Layer 5 of a small transformer language model trained on English Wikipedia (9 layers, counted from 0, width 128).
Take only the direct path to the model's output, skipping the later layers: a vector added to the residual stream pushes a token's score in proportion to its dot product with that token's output vector.

Output vectors of the tokens that the questions are about. A number n stands for (n - 500) times 0.0058.
"etic": 461 494 425 563 453 592 526 506 588 432 463 553 546 521 552 507 598 423 541 506 479 486 476 518 410 436 604 471 548 590 558 500 503 466 565 494 442 434 430 656 340 517 539 510 466 453 449 437 458 562 440 438 660 465 504 407 516 426 535 457 467 497 546 515 468 544 522 438 498 355 559 521 504 487 466 584 470 542 485 522 467 545 518 487 513 528 484 575 561 512 484 468 531 498 431 514 567 610 506 510 484 604 492 450 554 567 623 559 584 547 483 544 393 537 447 448 467 547 554 560 482 564 444 486 443 606 477 500
"ray": 411 509 417 592 498 513 615 494 482 425 497 538 420 460 527 591 476 529 554 453 430 457 494 398 566 384 575 530 518 559 441 428 490 419 495 576 476 481 425 476 345 467 464 587 507 561 428 535 538 402 452 482 704 439 560 487 505 528 543 414 508 535 415 453 485 442 467 345 487 468 566 488 493 469 478 592 452 542 470 418 483 449 594 535 493 502 549 502 576 531 527 492 442 467 417 511 445 546 537 482 545 534 497 505 508 524 460 533 473 487 527 510 504 494 597 546 596 607 526 431 387 526 498 532 500 428 533 443
"cted": 568 594 468 596 392 447 525 498 514 421 560 544 472 559 474 582 482 437 595 584 379 494 418 385 515 474 467 428 481 558 484 415 473 524 513 595 467 407 381 474 331 491 524 564 456 460 427 480 532 515 483 488 678 556 648 414 482 493 539 479 523 551 515 496 515 588 514 431 443 484 514 423 457 479 592 563 406 538 524 545 464 489 477 543 680 517 502 410 526 447 461 462 507 561 460 448 578 544 479 478 545 486 517 608 498 441 555 496 484 588 481 501 526 595 460 470 476 476 605 535 468 440 470 435 550 540 459 395
"ounc": 461 580 425 504 488 566 542 580 506 398 426 619 559 497 498 573 458 530 497 529 504 475 429 461 441 483 603 483 488 498 558 462 463 489 437 340 460 579 494 483 326 464 473 532 449 438 435 505 566 485 446 417 568 524 496 467 485 491 519 428 517 466 448 600 457 506 525 558 425 346 460 548 453 441 547 536 503 591 482 469 510 535 542 510 582 484 612 517 587 498 563 517 456 606 418 559 524 576 544 535 432 423 380 503 480 363 456 522 542 605 510 474 559 513 470 579 437 461 546 453 486 485 552 511 554 537 506 434
"st": 466 577 516 507 590 425 485 491 498 371 514 448 507 470 506 440 530 460 494 487 537 543 509 512 507 486 513 470 586 550 572 534 501 498 531 558 422 481 407 414 390 470 555 479 505 547 538 529 472 468 578 546 573 551 511 503 406 439 507 549 550 461 499 474 484 508 522 449 481 482 412 505 542 452 537 518 492 508 510 564 561 558 502 483 560 475 428 546 438 477 505 473 482 550 455 526 496 573 478 539 500 566 584 471 503 512 564 494 474 462 414 505 671 530 535 540 467 541 503 513 421 513 503 478 571 525 566 431
"der": 489 504 452 536 584 426 542 497 526 410 444 504 409 447 469 565 497 571 547 450 480 573 429 428 518 471 506 583 550 530 455 464 509 463 462 509 392 538 488 498 414 420 384 560 415 455 478 454 414 480 457 455 641 426 527 474 494 464 449 404 568 532 444 380 462 399 511 438 465 428 518 460 522 519 418 441 462 529 460 448 580 568 566 439 534 495 517 547 522 547 391 490 508 616 468 608 430 551 492 516 514 569 490 518 486 406 473 571 556 616 504 527 485 512 458 493 445 529 536 497 414 438 369 616 507 493 589 442
"ard": 533 464 486 546 428 544 551 543 551 554 464 553 385 459 450 517 628 586 475 546 491 479 553 462 496 421 496 445 517 428 565 431 556 529 582 512 495 551 466 485 375 424 467 490 489 488 454 551 611 424 456 464 630 529 551 503 547 406 558 418 496 477 482 483 566 460 538 483 492 470 541 511 588 477 494 598 531 511 526 394 537 488 478 556 576 474 512 532 552 460 483 575 455 581 500 468 448 548 611 554 441 517 567 484 528 465 551 533 502 502 468 484 485 486 488 471 446 536 497 479 561 535 495 507 431 528 485 393
"istan": 470 495 390 568 355 550 458 432 535 349 443 491 435 447 633 579 421 502 458 449 454 464 408 517 534 530 542 609 583 590 526 363 411 548 359 459 449 483 316 490 406 573 469 563 491 435 513 260 506 451 432 451 666 390 570 408 481 483 493 469 478 583 432 446 436 477 550 477 365 442 473 568 558 435 514 571 426 540 469 415 525 455 552 504 592 468 498 479 519 526 336 437 447 551 444 481 516 552 506 535 572 462 415 338 483 484 524 570 469 571 469 560 556 516 553 375 490 566 560 626 538 573 423 433 536 500 500 515
"edy": 548 533 514 537 498 557 526 405 600 365 549 534 555 497 483 500 532 518 518 459 525 536 562 412 466 511 518 508 580 550 445 430 450 533 502 558 350 478 461 464 381 552 434 432 488 434 382 466 525 533 473 471 662 517 541 403 521 510 533 493 456 561 460 441 470 497 510 399 441 487 412 533 465 498 435 490 513 558 494 547 492 558 472 522 552 507 552 476 563 489 490 472 450 515 443 504 499 567 587 528 518 594 536 485 575 385 502 549 669 510 500 521 507 547 474 544 483 500 530 547 566 513 447 556 433 555 555 531
"ption": 480 603 468 634 543 470 549 438 608 375 510 478 478 424 495 541 584 487 461 485 421 543 571 477 509 436 549 461 511 591 415 456 371 430 476 432 454 481 434 559 419 437 474 436 455 487 405 541 485 561 433 464 656 520 550 440 542 472 537 471 524 527 503 483 487 511 403 409 417 433 505 430 425 495 531 463 461 545 387 571 453 620 497 551 505 525 573 484 531 433 449 458 479 554 381 581 570 511 510 464 535 482 517 486 515 452 543 616 610 419 379 491 514 516 355 492 428 543 572 540 466 571 461 536 565 504 566 559
"ich": 518 467 426 442 461 562 495 464 460 480 439 605 415 476 551 479 446 561 542 489 443 535 480 444 427 511 510 541 488 485 533 454 457 488 540 507 502 440 481 507 369 503 501 458 470 497 470 449 461 460 344 477 615 541 513 442 509 530 467 515 466 557 380 500 542 572 458 446 529 567 459 554 548 477 479 466 439 528 512 450 461 458 488 537 533 485 495 543 569 492 497 463 480 527 496 471 421 489 457 510 498 615 403 431 474 540 500 460 571 536 514 560 535 588 513 547 460 525 483 616 410 511 438 587 548 556 543 525
"ions": 527 641 412 572 430 489 614 459 456 434 569 441 546 470 525 527 406 463 443 432 397 399 497 565 599 440 494 551 444 465 509 461 509 456 485 484 433 533 476 416 304 518 466 475 511 520 507 438 446 474 454 471 615 498 541 488 479 554 574 532 591 468 439 471 522 482 586 469 547 530 415 482 508 432 421 521 503 512 469 358 613 558 519 539 562 606 551 568 607 498 458 496 477 583 438 424 471 601 479 502 487 581 574 413 560 412 507 582 592 369 470 501 437 516 414 466 523 577 548 463 551 580 507 564 557 523 448 474
"icip": 624 504 458 540 527 529 587 488 509 402 502 483 429 418 458 493 560 455 526 425 364 548 438 536 515 492 548 688 577 567 424 456 401 482 476 553 548 513 426 566 350 460 399 550 445 476 423 514 580 469 403 434 679 456 586 412 553 547 511 478 457 520 519 487 473 536 485 587 530 440 525 522 466 398 537 522 443 550 455 495 420 497 537 458 565 505 500 598 548 524 578 462 424 537 458 473 416 542 550 480 516 469 463 452 453 466 643 583 554 553 555 556 519 528 480 394 468 501 593 506 475 500 610 592 616 565 566 461
".": 602 500 563 575 522 547 539 552 465 568 508 512 450 491 445 483 473 467 458 507 473 592 562 489 482 534 537 457 410 509 548 448 541 515 483 460 479 454 500 434 520 500 508 453 484 539 506 500 484 494 553 542 484 480 501 524 549 504 504 432 478 520 499 534 480 603 569 471 561 492 502 495 481 570 515 529 493 487 495 470 543 495 473 459 490 446 516 592 462 473 528 442 520 460 507 483 574 565 532 525 587 529 484 507 461 529 423 441 490 497 462 467 585 471 532 457 448 526 466 461 458 476 563 514 501 518 442 524
"ally": 435 557 402 590 402 514 435 454 478 533 526 478 439 592 420 445 489 487 500 507 434 494 409 441 505 580 458 507 423 505 460 473 498 501 524 505 429 580 496 478 368 431 477 464 477 391 412 491 503 533 454 485 684 473 606 458 538 657 627 398 519 600 439 564 491 602 487 446 547 434 515 559 477 475 527 433 471 531 419 547 446 488 569 511 562 583 508 595 514 579 515 432 519 601 489 518 425 612 566 460 510 547 493 460 500 486 555 372 541 496 524 478 416 526 526 426 507 503 537 512 581 578 388 427 429 491 531 442
"hold": 451 559 485 632 555 417 535 624 507 445 473 565 380 439 680 429 402 515 571 586 485 469 441 393 492 585 606 523 510 638 437 420 598 500 472 409 450 498 426 549 344 403 471 530 377 430 519 458 526 419 500 458 599 486 500 430 560 441 527 353 519 531 460 429 476 523 504 608 434 516 409 448 536 557 424 566 502 524 385 517 508 464 506 563 538 532 477 418 568 413 425 405 432 620 491 420 456 573 476 474 332 534 502 498 441 409 593 575 524 530 397 521 532 538 421 469 492 573 621 469 539 453 361 509 384 484 586 379
" includ": 406 512 223 753 320 576 628 411 532 178 356 571 471 415 538 583 433 500 616 535 392 412 438 357 457 500 633 715 599 564 488 257 407 454 530 457 447 583 354 643 142 497 379 549 450 437 445 338 552 396 465 325 971 363 642 381 525 673 624 422 480 653 526 564 533 423 471 375 358 341 380 487 581 406 510 452 388 720 417 388 392 552 518 604 894 568 585 528 668 378 480 465 365 668 389 477 575 744 626 425 368 655 517 457 509 373 686 750 632 659 429 584 530 624 458 413 479 606 871 506 494 655 470 654 451 522 623 411
"ices": 460 571 528 555 383 515 635 361 503 419 507 530 417 532 589 531 476 504 587 484 425 584 359 514 504 473 500 513 536 427 529 515 490 456 506 524 443 449 430 471 379 666 463 536 531 419 408 345 554 576 450 435 704 445 494 485 460 478 466 519 615 525 507 476 480 551 557 408 392 469 471 597 505 546 486 507 414 543 426 492 409 563 441 535 522 521 574 493 582 466 426 502 395 569 472 439 482 512 504 483 547 562 502 419 512 490 524 519 637 563 507 614 432 590 464 438 409 432 559 436 420 548 587 512 467 615 486 498
"uation": 425 555 417 552 489 553 424 388 442 394 555 541 386 455 615 551 436 522 588 525 355 594 544 410 456 493 523 479 528 559 492 469 427 408 496 425 484 529 524 542 346 481 449 546 548 540 445 334 529 548 422 431 651 431 567 440 480 456 598 472 556 470 433 572 437 414 531 348 446 474 543 516 467 439 568 511 533 542 525 481 548 527 463 458 596 493 506 509 605 524 534 410 604 599 460 512 534 566 473 467 528 479 557 554 426 457 457 649 601 438 506 556 592 468 397 454 551 540 587 516 449 480 465 540 505 427 512 357
"ect": 515 680 470 527 530 483 548 485 545 494 477 508 464 505 465 480 485 489 507 455 502 484 485 552 424 455 546 563 568 548 435 464 528 454 523 510 449 571 486 563 426 608 444 486 508 486 450 453 428 523 499 438 674 392 523 493 492 523 516 465 514 608 488 495 474 465 537 473 483 468 522 496 435 410 544 504 509 554 593 581 459 523 566 447 470 551 594 473 529 502 500 505 404 500 531 452 435 514 483 472 448 597 444 436 452 488 473 524 462 541 456 547 483 470 465 485 352 451 524 464 453 527 611 487 457 637 556 464
" published": 566 481 394 565 444 549 525 487 486 448 548 559 450 443 491 562 562 513 541 530 336 389 552 517 466 499 518 453 525 561 530 434 444 547 513 545 417 493 422 573 434 497 463 537 558 520 429 466 525 495 503 352 581 459 559 472 567 424 566 389 496 492 440 584 491 487 453 480 536 498 494 513 487 494 460 506 472 514 492 453 455 542 484 511 546 527 590 448 534 473 478 448 497 502 505 471 532 571 481 542 451 522 434 499 566 332 590 458 566 621 405 565 525 555 461 515 543 564 586 503 547 500 574 493 537 561 557 494
"per": 487 576 429 484 619 457 550 496 468 378 483 475 474 523 452 411 537 560 550 536 519 551 571 366 504 539 520 591 449 494 524 411 495 430 553 428 380 549 464 471 339 471 484 544 465 482 433 459 465 543 475 563 688 391 515 432 380 421 489 470 478 550 518 482 469 471 523 476 474 498 465 445 495 467 487 453 517 524 518 580 421 563 467 490 452 476 513 481 552 535 459 424 413 473 536 514 513 548 463 491 432 467 486 469 520 534 572 466 534 480 441 575 545 515 504 505 571 536 537 524 496 480 516 491 444 475 476 479
"atives": 500 588 481 606 425 599 568 419 554 550 518 416 408 441 539 529 425 511 450 545 521 498 518 459 553 484 592 573 487 547 619 513 496 439 532 472 511 475 414 477 409 515 394 487 530 433 498 403 588 539 450 481 719 399 606 419 531 546 467 440 521 547 418 421 516 440 586 383 441 437 490 519 424 506 559 570 493 544 435 550 437 552 469 517 612 579 536 557 577 427 500 531 376 582 449 586 540 600 505 481 464 472 454 493 482 423 502 589 534 635 377 460 444 553 443 411 458 490 592 562 489 578 428 457 570 461 443 493
"rea": 495 564 365 623 462 426 562 540 416 450 517 425 404 436 539 589 464 516 523 534 451 545 553 432 534 420 483 528 588 545 507 498 399 471 508 574 557 448 488 468 291 429 549 548 487 497 433 579 530 450 525 470 754 555 537 452 467 507 461 483 457 598 575 478 430 465 404 413 530 459 478 593 469 563 416 571 474 536 443 520 439 530 555 503 502 459 623 512 562 428 445 488 401 591 466 509 471 523 537 509 474 558 441 449 518 509 460 554 463 546 504 524 525 524 428 436 554 496 558 438 462 621 489 545 438 469 531 470

Each question shows what one neuron of this layer's MLP adds at an activation of 1. A number n stands for (n - 500) times 0.0014.

n608: 471 529 450 447 502 490 546 475 505 396 685 503 431 445 613 513 524 464 475 524 657 586 469 483 618 526 529 483 488 378 518 422 500 661 622 528 495 462 488 535 417 325 505 403 362 555 502 429 466 438 256 538 377 517 503 410 549 380 433 474 476 570 338 627 508 354 490 475 527 651 480 680 686 581 497 418 513 527 393 421 538 505 445 469 360 592 394 454 325 512 339 669 460 654 325 386 428 505 586 505 461 502 508 493 433 679 458 565 564 483 588 595 555 613 473 426 533 422 569 510 458 495 571 527 536 604 434 477
Pushed down most: "ect"

n454: 400 346 690 521 401 548 475 397 384 468 401 609 697 553 546 542 554 609 409 582 484 474 580 498 466 586 342 410 611 315 364 418 541 509 519 557 548 488 640 380 572 500 524 538 517 577 606 405 521 485 372 495 516 424 412 335 453 505 532 498 605 438 440 436 668 417 375 548 392 461 567 411 420 560 490 516 545 414 380 598 595 579 405 453 628 618 467 570 569 500 438 497 570 491 482 513 474 471 443 557 514 529 532 427 579 552 441 345 522 448 490 449 379 567 392 364 590 537 443 588 488 519 583 481 407 605 524 491
Pushed down most: "icip"

n11: 418 364 471 551 480 453 493 426 419 382 641 625 439 509 590 553 542 532 436 614 433 329 495 464 605 541 568 399 407 395 395 280 607 483 472 371 380 527 428 561 574 530 526 581 505 455 412 486 477 505 502 676 538 486 531 383 532 461 493 521 505 404 400 394 400 428 491 429 564 534 500 479 407 399 579 547 703 530 336 580 550 543 658 554 440 598 555 356 459 419 488 520 395 453 564 485 337 472 415 480 502 559 478 407 550 569 473 522 520 458 380 475 529 496 374 559 519 659 533 416 410 601 441 514 483 592 551 518
Pushed up most: "hold"

n164: 528 438 399 612 417 460 510 541 452 432 452 408 423 395 649 529 470 340 471 538 512 460 425 565 432 481 427 635 517 595 500 531 618 426 545 426 531 438 502 474 494 465 663 425 601 385 666 583 472 515 588 396 430 626 418 595 470 563 569 440 472 465 495 360 327 518 476 601 500 530 581 348 507 573 590 573 560 362 608 526 505 589 523 488 495 563 533 549 458 611 461 510 365 595 516 600 612 503 694 410 488 483 461 352 570 753 534 557 525 561 432 613 565 449 413 485 360 620 520 467 442 588 593 519 601 531 552 500
Pushed down most: "edy"

n9: 480 406 500 450 380 524 532 624 599 476 466 344 551 428 497 592 457 505 561 460 530 449 476 580 464 597 361 533 534 448 437 503 505 536 513 537 531 521 537 418 551 473 566 372 542 518 459 474 382 616 568 370 519 546 349 590 495 622 535 512 528 406 545 590 405 346 536 566 523 378 542 402 492 593 490 451 497 269 456 669 463 358 530 323 390 236 239 490 324 590 484 582 381 561 517 714 536 576 488 384 638 505 579 397 580 505 493 613 468 729 531 404 448 488 425 643 412 440 400 525 562 390 421 472 471 595 624 454
Pushed down most: " includ"

n410: 420 507 574 459 585 381 474 421 478 548 329 637 383 512 596 371 507 541 363 589 550 490 487 379 425 483 427 488 463 495 523 490 509 590 454 505 517 622 556 527 369 459 425 454 579 396 468 497 534 541 450 398 431 590 443 542 384 564 441 574 492 428 553 581 672 544 330 495 485 550 503 525 619 530 473 565 469 522 532 380 640 492 462 520 419 495 514 459 616 512 617 521 485 388 545 436 532 500 356 548 461 446 540 524 463 748 626 510 729 481 600 458 446 408 418 525 381 538 290 369 500 566 532 507 344 404 616 269
Pushed up most: "ard"

n192: 545 350 533 534 450 526 503 629 612 606 419 515 539 432 444 394 339 397 533 535 453 537 471 543 518 571 465 432 579 456 427 365 431 503 564 513 535 406 505 394 556 453 385 371 518 695 465 544 389 670 446 576 587 605 466 558 404 434 580 478 332 439 652 530 516 351 500 357 634 524 409 429 500 512 449 450 315 318 495 633 498 339 500 640 525 555 439 673 552 550 417 425 587 495 475 476 681 445 477 500 492 617 570 475 383 557 488 500 469 304 526 435 757 512 627 422 523 456 504 500 467 538 503 515 363 535 416 481
Which three tokens does it push up most, strongest first? ".", "st", "ich"

n229: 415 445 534 486 404 510 423 438 447 473 562 478 502 531 472 498 407 523 479 589 570 615 680 400 572 528 502 587 605 622 421 394 444 407 596 320 690 493 521 479 594 542 483 441 532 457 522 456 435 377 473 372 420 419 397 428 388 493 401 509 505 405 530 376 630 540 445 609 378 465 485 394 310 542 652 520 595 405 363 374 567 366 486 456 560 633 574 353 327 545 483 663 459 585 567 460 533 461 519 559 500 478 463 491 414 339 507 403 572 523 507 555 522 464 430 483 440 539 717 526 488 526 559 495 375 459 453 478
Pushed down most: "etic"

n494: 456 474 549 453 445 748 353 441 396 418 468 465 462 632 474 490 467 438 476 543 597 551 492 488 515 535 553 486 551 476 482 517 583 408 522 530 500 568 505 507 477 553 418 361 371 569 429 515 352 477 505 540 547 561 670 689 457 396 502 481 482 597 551 508 495 533 534 497 449 535 470 488 495 518 488 641 462 425 547 456 538 541 540 633 417 468 523 347 515 581 324 573 470 384 534 574 393 500 706 581 602 480 720 548 588 328 258 462 500 586 470 523 483 543 446 638 594 560 544 478 593 498 437 444 720 341 526 599
Which two tokens does it push up most, strongest first? "edy", "ray"

n609: 401 469 635 534 444 466 394 520 568 566 528 472 335 617 695 541 666 539 515 505 677 493 508 545 402 604 375 429 562 553 610 480 528 429 561 428 502 600 486 289 506 547 534 473 451 400 547 680 558 516 668 595 318 591 530 416 478 524 553 642 519 516 479 328 567 440 485 730 458 553 408 513 569 456 561 538 599 715 595 498 498 677 539 546 606 399 356 588 556 488 464 503 355 448 565 490 512 467 657 503 537 520 569 495 398 563 519 357 539 488 485 579 600 407 608 544 503 553 576 527 518 545 453 418 472 590 642 423
Which three tokens does it push up most, strongest first? "st", "ard", "hold"

n632: 378 676 533 427 542 555 474 566 467 341 558 510 471 457 495 523 520 517 515 527 454 460 424 455 355 483 488 361 639 435 479 619 550 488 500 451 412 591 476 440 448 631 475 416 503 603 591 520 456 511 353 425 524 485 428 348 510 490 411 493 538 361 583 594 660 466 460 405 631 352 464 672 431 437 426 560 513 672 523 482 464 527 524 565 439 409 483 451 505 626 345 497 442 483 399 589 548 505 500 348 512 450 508 355 623 537 615 311 542 308 579 449 412 477 634 663 513 392 447 517 624 667 378 344 423 600 576 566
Pushed up most: "etic"

n395: 616 586 545 587 502 406 515 627 445 573 545 570 482 435 490 536 459 635 490 605 449 456 565 525 480 574 419 475 507 517 518 568 509 529 532 513 515 746 398 349 491 428 385 490 441 468 403 414 616 427 477 521 513 384 412 380 641 536 490 519 532 505 510 521 503 393 579 362 344 459 405 645 456 445 455 651 406 522 455 250 562 539 382 446 435 432 460 590 617 521 413 627 573 574 740 578 512 470 550 684 650 560 617 573 468 473 535 464 464 529 659 552 433 414 580 434 402 586 323 500 433 485 433 420 503 547 473 404
Pushed up most: "ard"

n56: 656 454 484 565 640 419 472 543 476 475 263 413 558 658 528 571 377 430 465 521 544 463 455 460 581 539 584 458 521 441 417 495 409 399 539 594 556 420 377 535 401 503 487 421 660 401 521 568 469 520 448 392 437 580 305 419 510 687 500 614 637 637 528 540 492 517 687 476 535 531 470 511 334 473 597 523 433 442 484 551 492 381 484 448 471 658 522 474 432 538 472 432 473 801 425 478 481 485 662 463 404 436 421 338 527 581 464 447 387 356 535 623 616 428 387 500 492 429 407 405 476 277 468 513 440 428 371 291
Pushed down most: " published"

n195: 530 483 597 562 624 516 587 515 575 417 490 394 574 454 551 560 343 572 548 553 517 648 428 429 459 611 528 351 564 549 314 647 462 500 463 450 518 455 512 528 727 505 503 410 484 508 467 593 550 364 534 532 445 553 599 709 475 475 556 274 595 635 387 595 471 484 401 489 518 490 327 495 543 502 500 575 332 509 510 528 552 373 554 563 455 564 400 468 594 384 495 682 413 666 445 503 589 553 569 538 591 377 490 485 533 405 435 495 484 590 539 454 485 434 474 636 472 440 660 412 536 515 718 316 422 447 333 455
Pushed up most: "ounc"

n394: 522 562 533 595 458 401 505 452 588 663 402 381 453 535 511 567 353 340 423 615 500 488 487 550 406 461 473 520 585 546 590 530 488 441 498 518 552 428 488 600 610 466 480 471 497 660 405 543 620 568 490 603 419 433 522 440 612 529 495 483 305 581 453 540 482 416 525 280 347 558 428 392 384 449 606 377 633 779 588 433 449 625 633 649 600 555 471 490 630 353 497 540 409 465 527 477 485 465 629 411 418 427 446 444 455 512 457 338 580 498 386 450 445 393 357 402 384 653 605 441 550 468 473 452 531 460 365 568
Which two tokens does it push up most, strongest first? "atives", " includ"

n3: 572 464 565 490 554 479 425 515 588 449 515 444 484 562 574 505 546 374 450 387 461 532 552 530 586 471 483 465 593 604 531 603 517 597 573 580 577 353 479 413 523 687 399 603 508 518 347 548 666 566 482 482 341 485 591 470 463 510 478 382 337 607 350 487 479 605 710 553 515 510 587 693 333 535 563 609 356 711 508 373 507 254 476 482 553 307 586 478 492 403 487 636 427 574 527 591 416 538 559 452 617 583 452 537 475 551 559 534 417 444 457 610 472 479 515 546 558 467 591 567 701 453 483 462 423 502 630 535
Pushed up most: "istan"

n371: 429 479 400 486 535 591 590 465 450 462 465 407 454 505 405 462 502 536 381 498 507 473 435 386 342 392 446 589 345 524 590 312 563 544 581 526 522 433 452 614 465 456 480 463 497 687 398 411 566 469 429 513 409 535 456 620 471 471 438 546 543 510 593 675 600 413 314 680 435 418 410 605 377 613 462 557 526 599 532 550 522 416 322 549 536 533 572 500 594 491 631 622 550 404 551 329 520 508 525 596 473 370 556 320 702 544 526 554 415 485 641 586 530 502 528 526 583 419 448 444 312 604 535 418 452 490 581 549
Pushed down most: "der"

n218: 383 435 540 627 587 434 513 354 533 533 295 609 575 455 519 467 561 415 450 648 520 584 487 390 523 507 448 547 440 435 391 556 519 681 352 412 370 583 558 472 413 377 597 468 414 530 435 554 755 408 639 549 400 649 489 558 554 512 442 515 575 450 427 580 549 511 575 475 590 631 570 457 468 526 457 543 337 911 586 480 621 513 517 495 505 486 376 392 418 334 596 444 374 517 587 539 493 568 523 451 425 437 639 404 422 574 634 597 378 463 561 553 422 554 543 503 548 510 668 520 465 585 547 540 554 525 468 509
Pushed down most: "ect"

n182: 493 561 553 485 625 484 521 505 378 526 589 600 565 543 548 474 601 598 618 500 193 378 418 563 446 488 435 450 477 390 456 620 424 485 582 534 580 383 587 420 418 571 535 446 560 460 619 531 579 447 430 685 437 560 553 494 458 669 527 254 432 524 675 481 544 418 500 503 457 563 581 487 510 488 546 522 476 495 497 560 529 580 549 443 498 580 430 660 505 447 458 392 505 565 588 579 518 528 398 438 367 591 528 614 540 409 363 529 584 391 477 628 726 467 401 557 457 433 489 453 563 465 412 690 490 631 465 453
Pushed up most: "uation"

n490: 591 433 502 530 434 503 508 546 519 544 580 456 452 406 472 465 347 549 452 403 432 578 548 611 619 621 616 564 573 512 495 483 386 497 526 652 318 473 479 611 357 678 660 443 510 333 449 758 507 520 456 386 453 459 372 561 559 591 514 516 363 447 360 472 599 444 452 411 531 582 505 342 517 455 495 479 389 509 529 594 398 469 486 559 493 476 508 465 370 457 545 467 473 519 526 336 579 403 500 544 589 527 490 453 585 406 422 523 620 502 473 364 459 412 536 475 498 493 487 645 461 481 488 630 446 469 668 394
Pushed up most: "edy"

n376: 336 551 467 490 500 553 578 389 183 623 450 599 422 347 426 551 522 471 550 463 424 391 429 608 614 490 507 460 510 452 448 523 367 580 458 596 552 536 512 430 590 372 517 446 370 487 525 564 554 418 492 541 343 550 564 530 495 393 522 561 573 612 601 540 425 503 510 388 530 340 549 656 562 549 467 474 563 301 565 448 481 465 549 461 539 631 665 441 467 467 479 553 558 386 595 521 595 432 238 670 360 550 462 478 384 512 538 458 549 594 553 553 566 570 581 554 454 398 668 562 629 562 348 394 526 450 419 575
Pushed up most: " published"

n189: 606 459 505 414 364 498 460 596 524 680 694 430 409 512 523 390 458 620 438 451 525 423 545 548 517 419 434 486 416 502 532 478 531 531 516 385 505 463 516 424 492 611 427 605 456 424 433 464 500 615 434 416 349 387 587 563 488 454 617 456 424 542 640 541 451 412 559 749 374 417 537 469 507 438 469 532 517 449 431 405 551 553 661 507 498 456 731 507 476 471 515 447 483 606 386 517 448 484 254 467 472 412 519 635 405 440 532 565 621 463 493 539 467 522 514 404 526 595 457 293 402 528 398 588 463 557 428 547
Pushed up most: "ions"

n563: 534 495 580 410 500 514 550 543 487 554 570 670 434 322 441 402 419 402 571 555 482 377 564 654 559 590 416 553 572 479 421 567 349 528 458 442 460 462 564 436 491 633 568 469 475 577 353 568 474 472 557 343 388 487 368 490 680 505 480 410 528 400 580 384 434 618 465 441 505 564 516 489 634 549 414 331 469 390 479 622 459 477 459 642 536 663 518 367 780 540 533 582 382 487 615 422 407 448 614 595 685 569 492 591 492 443 551 408 478 628 484 577 615 488 508 511 419 655 630 300 447 675 645 631 527 508 429 548
Which two tokens does it push up most, strongest first? " published", "ices"

n93: 483 507 595 516 441 535 570 522 380 411 563 564 510 657 582 418 557 474 565 597 441 474 558 551 603 526 552 517 417 652 637 559 303 506 564 517 478 425 718 628 511 447 464 400 420 357 498 525 422 686 500 517 518 502 607 547 521 540 574 479 456 672 545 539 647 487 454 355 524 434 493 585 524 671 566 635 581 234 597 505 689 415 502 522 540 471 514 599 475 537 540 487 422 493 560 472 459 511 476 547 567 544 587 616 614 521 440 500 445 574 471 519 456 541 602 605 415 500 632 586 726 567 471 568 550 515 548 434
Pushed up most: "ally"

n340: 472 631 519 379 415 603 525 500 471 365 476 663 430 519 515 377 472 493 419 538 610 412 590 483 478 384 545 526 526 449 616 585 507 446 571 463 443 458 456 352 422 388 488 472 493 623 546 715 481 460 588 478 435 533 381 488 453 409 325 507 426 393 512 569 404 457 421 521 375 407 419 372 498 402 415 559 553 314 478 433 475 487 444 293 556 602 517 549 505 466 498 602 580 301 581 397 433 503 376 454 702 488 534 592 490 390 603 472 505 561 539 489 563 659 517 618 485 490 580 465 394 431 502 464 434 524 451 471
Which three tokens does it push up most, strongest first? "st", "ounc", "per"

n495: 413 531 503 434 533 382 549 442 460 541 525 546 446 600 495 356 522 442 415 525 310 739 634 538 518 442 650 520 500 418 379 505 465 497 537 508 642 518 486 405 523 474 522 502 575 432 600 467 532 579 380 528 540 530 594 379 537 667 493 587 323 609 547 583 469 355 607 361 472 432 369 591 441 535 497 635 529 739 518 530 346 516 573 469 519 601 445 608 454 614 531 543 369 572 410 398 346 566 334 505 537 603 602 520 540 542 502 357 363 451 404 359 382 589 530 423 548 472 591 359 558 510 545 442 449 388 488 484
Pushed up most: "ally"

n352: 524 519 527 462 417 426 452 461 557 485 490 679 523 522 376 585 440 474 549 512 598 614 490 402 443 498 505 495 510 521 482 465 368 462 402 462 427 594 477 441 406 561 510 531 720 461 365 560 483 395 508 429 611 425 459 429 301 488 559 476 432 418 371 312 485 513 583 492 534 481 321 559 437 391 617 479 541 535 579 600 469 542 526 492 450 414 571 368 495 447 419 401 470 515 285 605 417 695 539 690 631 485 390 454 517 560 451 482 611 534 597 465 429 603 468 573 532 443 575 565 475 405 464 574 487 757 550 610
Pushed up most: "edy"

n188: 415 515 581 513 473 465 514 617 593 413 457 502 488 549 586 486 465 550 489 451 445 498 460 460 425 644 449 500 464 428 461 445 504 527 370 567 536 635 547 460 633 533 507 571 607 432 653 443 599 391 518 551 510 431 453 595 465 504 545 443 565 624 351 502 468 467 430 555 491 524 461 541 267 410 388 517 535 464 394 531 472 424 515 507 467 601 508 419 445 611 384 474 355 507 446 385 419 517 639 314 498 599 500 396 475 452 603 652 456 498 539 517 710 404 453 458 416 608 578 353 550 491 433 507 507 424 496 496
Pushed down most: "etic"

n47: 627 548 432 517 552 482 500 528 452 426 480 475 544 495 428 456 269 617 545 515 454 537 600 631 414 566 319 614 508 536 433 421 602 592 493 487 560 417 543 518 459 542 522 456 417 356 649 464 551 648 588 404 421 595 522 336 490 546 531 456 532 534 651 428 412 556 573 629 535 481 484 669 421 435 648 505 503 505 626 310 432 663 505 570 634 522 355 404 549 486 451 479 406 644 576 319 422 489 576 489 507 465 425 522 694 554 426 398 412 530 589 580 316 537 583 466 467 538 363 604 439 557 445 553 533 415 599 439
Pushed up most: "istan"

n293: 480 483 505 418 456 576 399 672 545 569 570 402 482 527 503 462 456 500 574 378 389 441 276 557 616 428 473 468 535 560 413 367 390 338 480 613 500 652 640 488 471 477 505 424 461 433 517 538 478 568 485 492 538 502 541 386 682 461 407 452 564 575 598 423 497 683 547 533 403 603 480 397 547 639 601 609 570 612 565 478 531 632 430 528 628 470 675 500 563 427 541 410 643 421 600 560 416 516 360 495 411 560 594 649 343 502 330 490 521 610 530 452 485 396 522 490 482 566 618 529 482 572 512 425 612 565 478 315
Pushed down most: "per"

n277: 521 511 460 546 458 525 478 462 517 473 576 438 456 465 490 432 368 594 535 551 601 449 554 547 555 580 495 647 637 393 510 521 471 402 623 456 446 500 471 403 612 643 673 481 441 498 514 481 463 681 478 741 515 563 377 648 345 505 473 525 472 367 564 364 485 450 526 342 462 415 485 524 502 529 500 509 596 513 559 542 559 520 692 500 640 515 601 574 548 569 500 477 531 612 610 594 594 474 654 551 465 566 531 382 493 532 585 495 510 430 505 389 438 603 374 408 555 420 523 409 483 540 392 320 587 564 391 489
Pushed up most: "atives"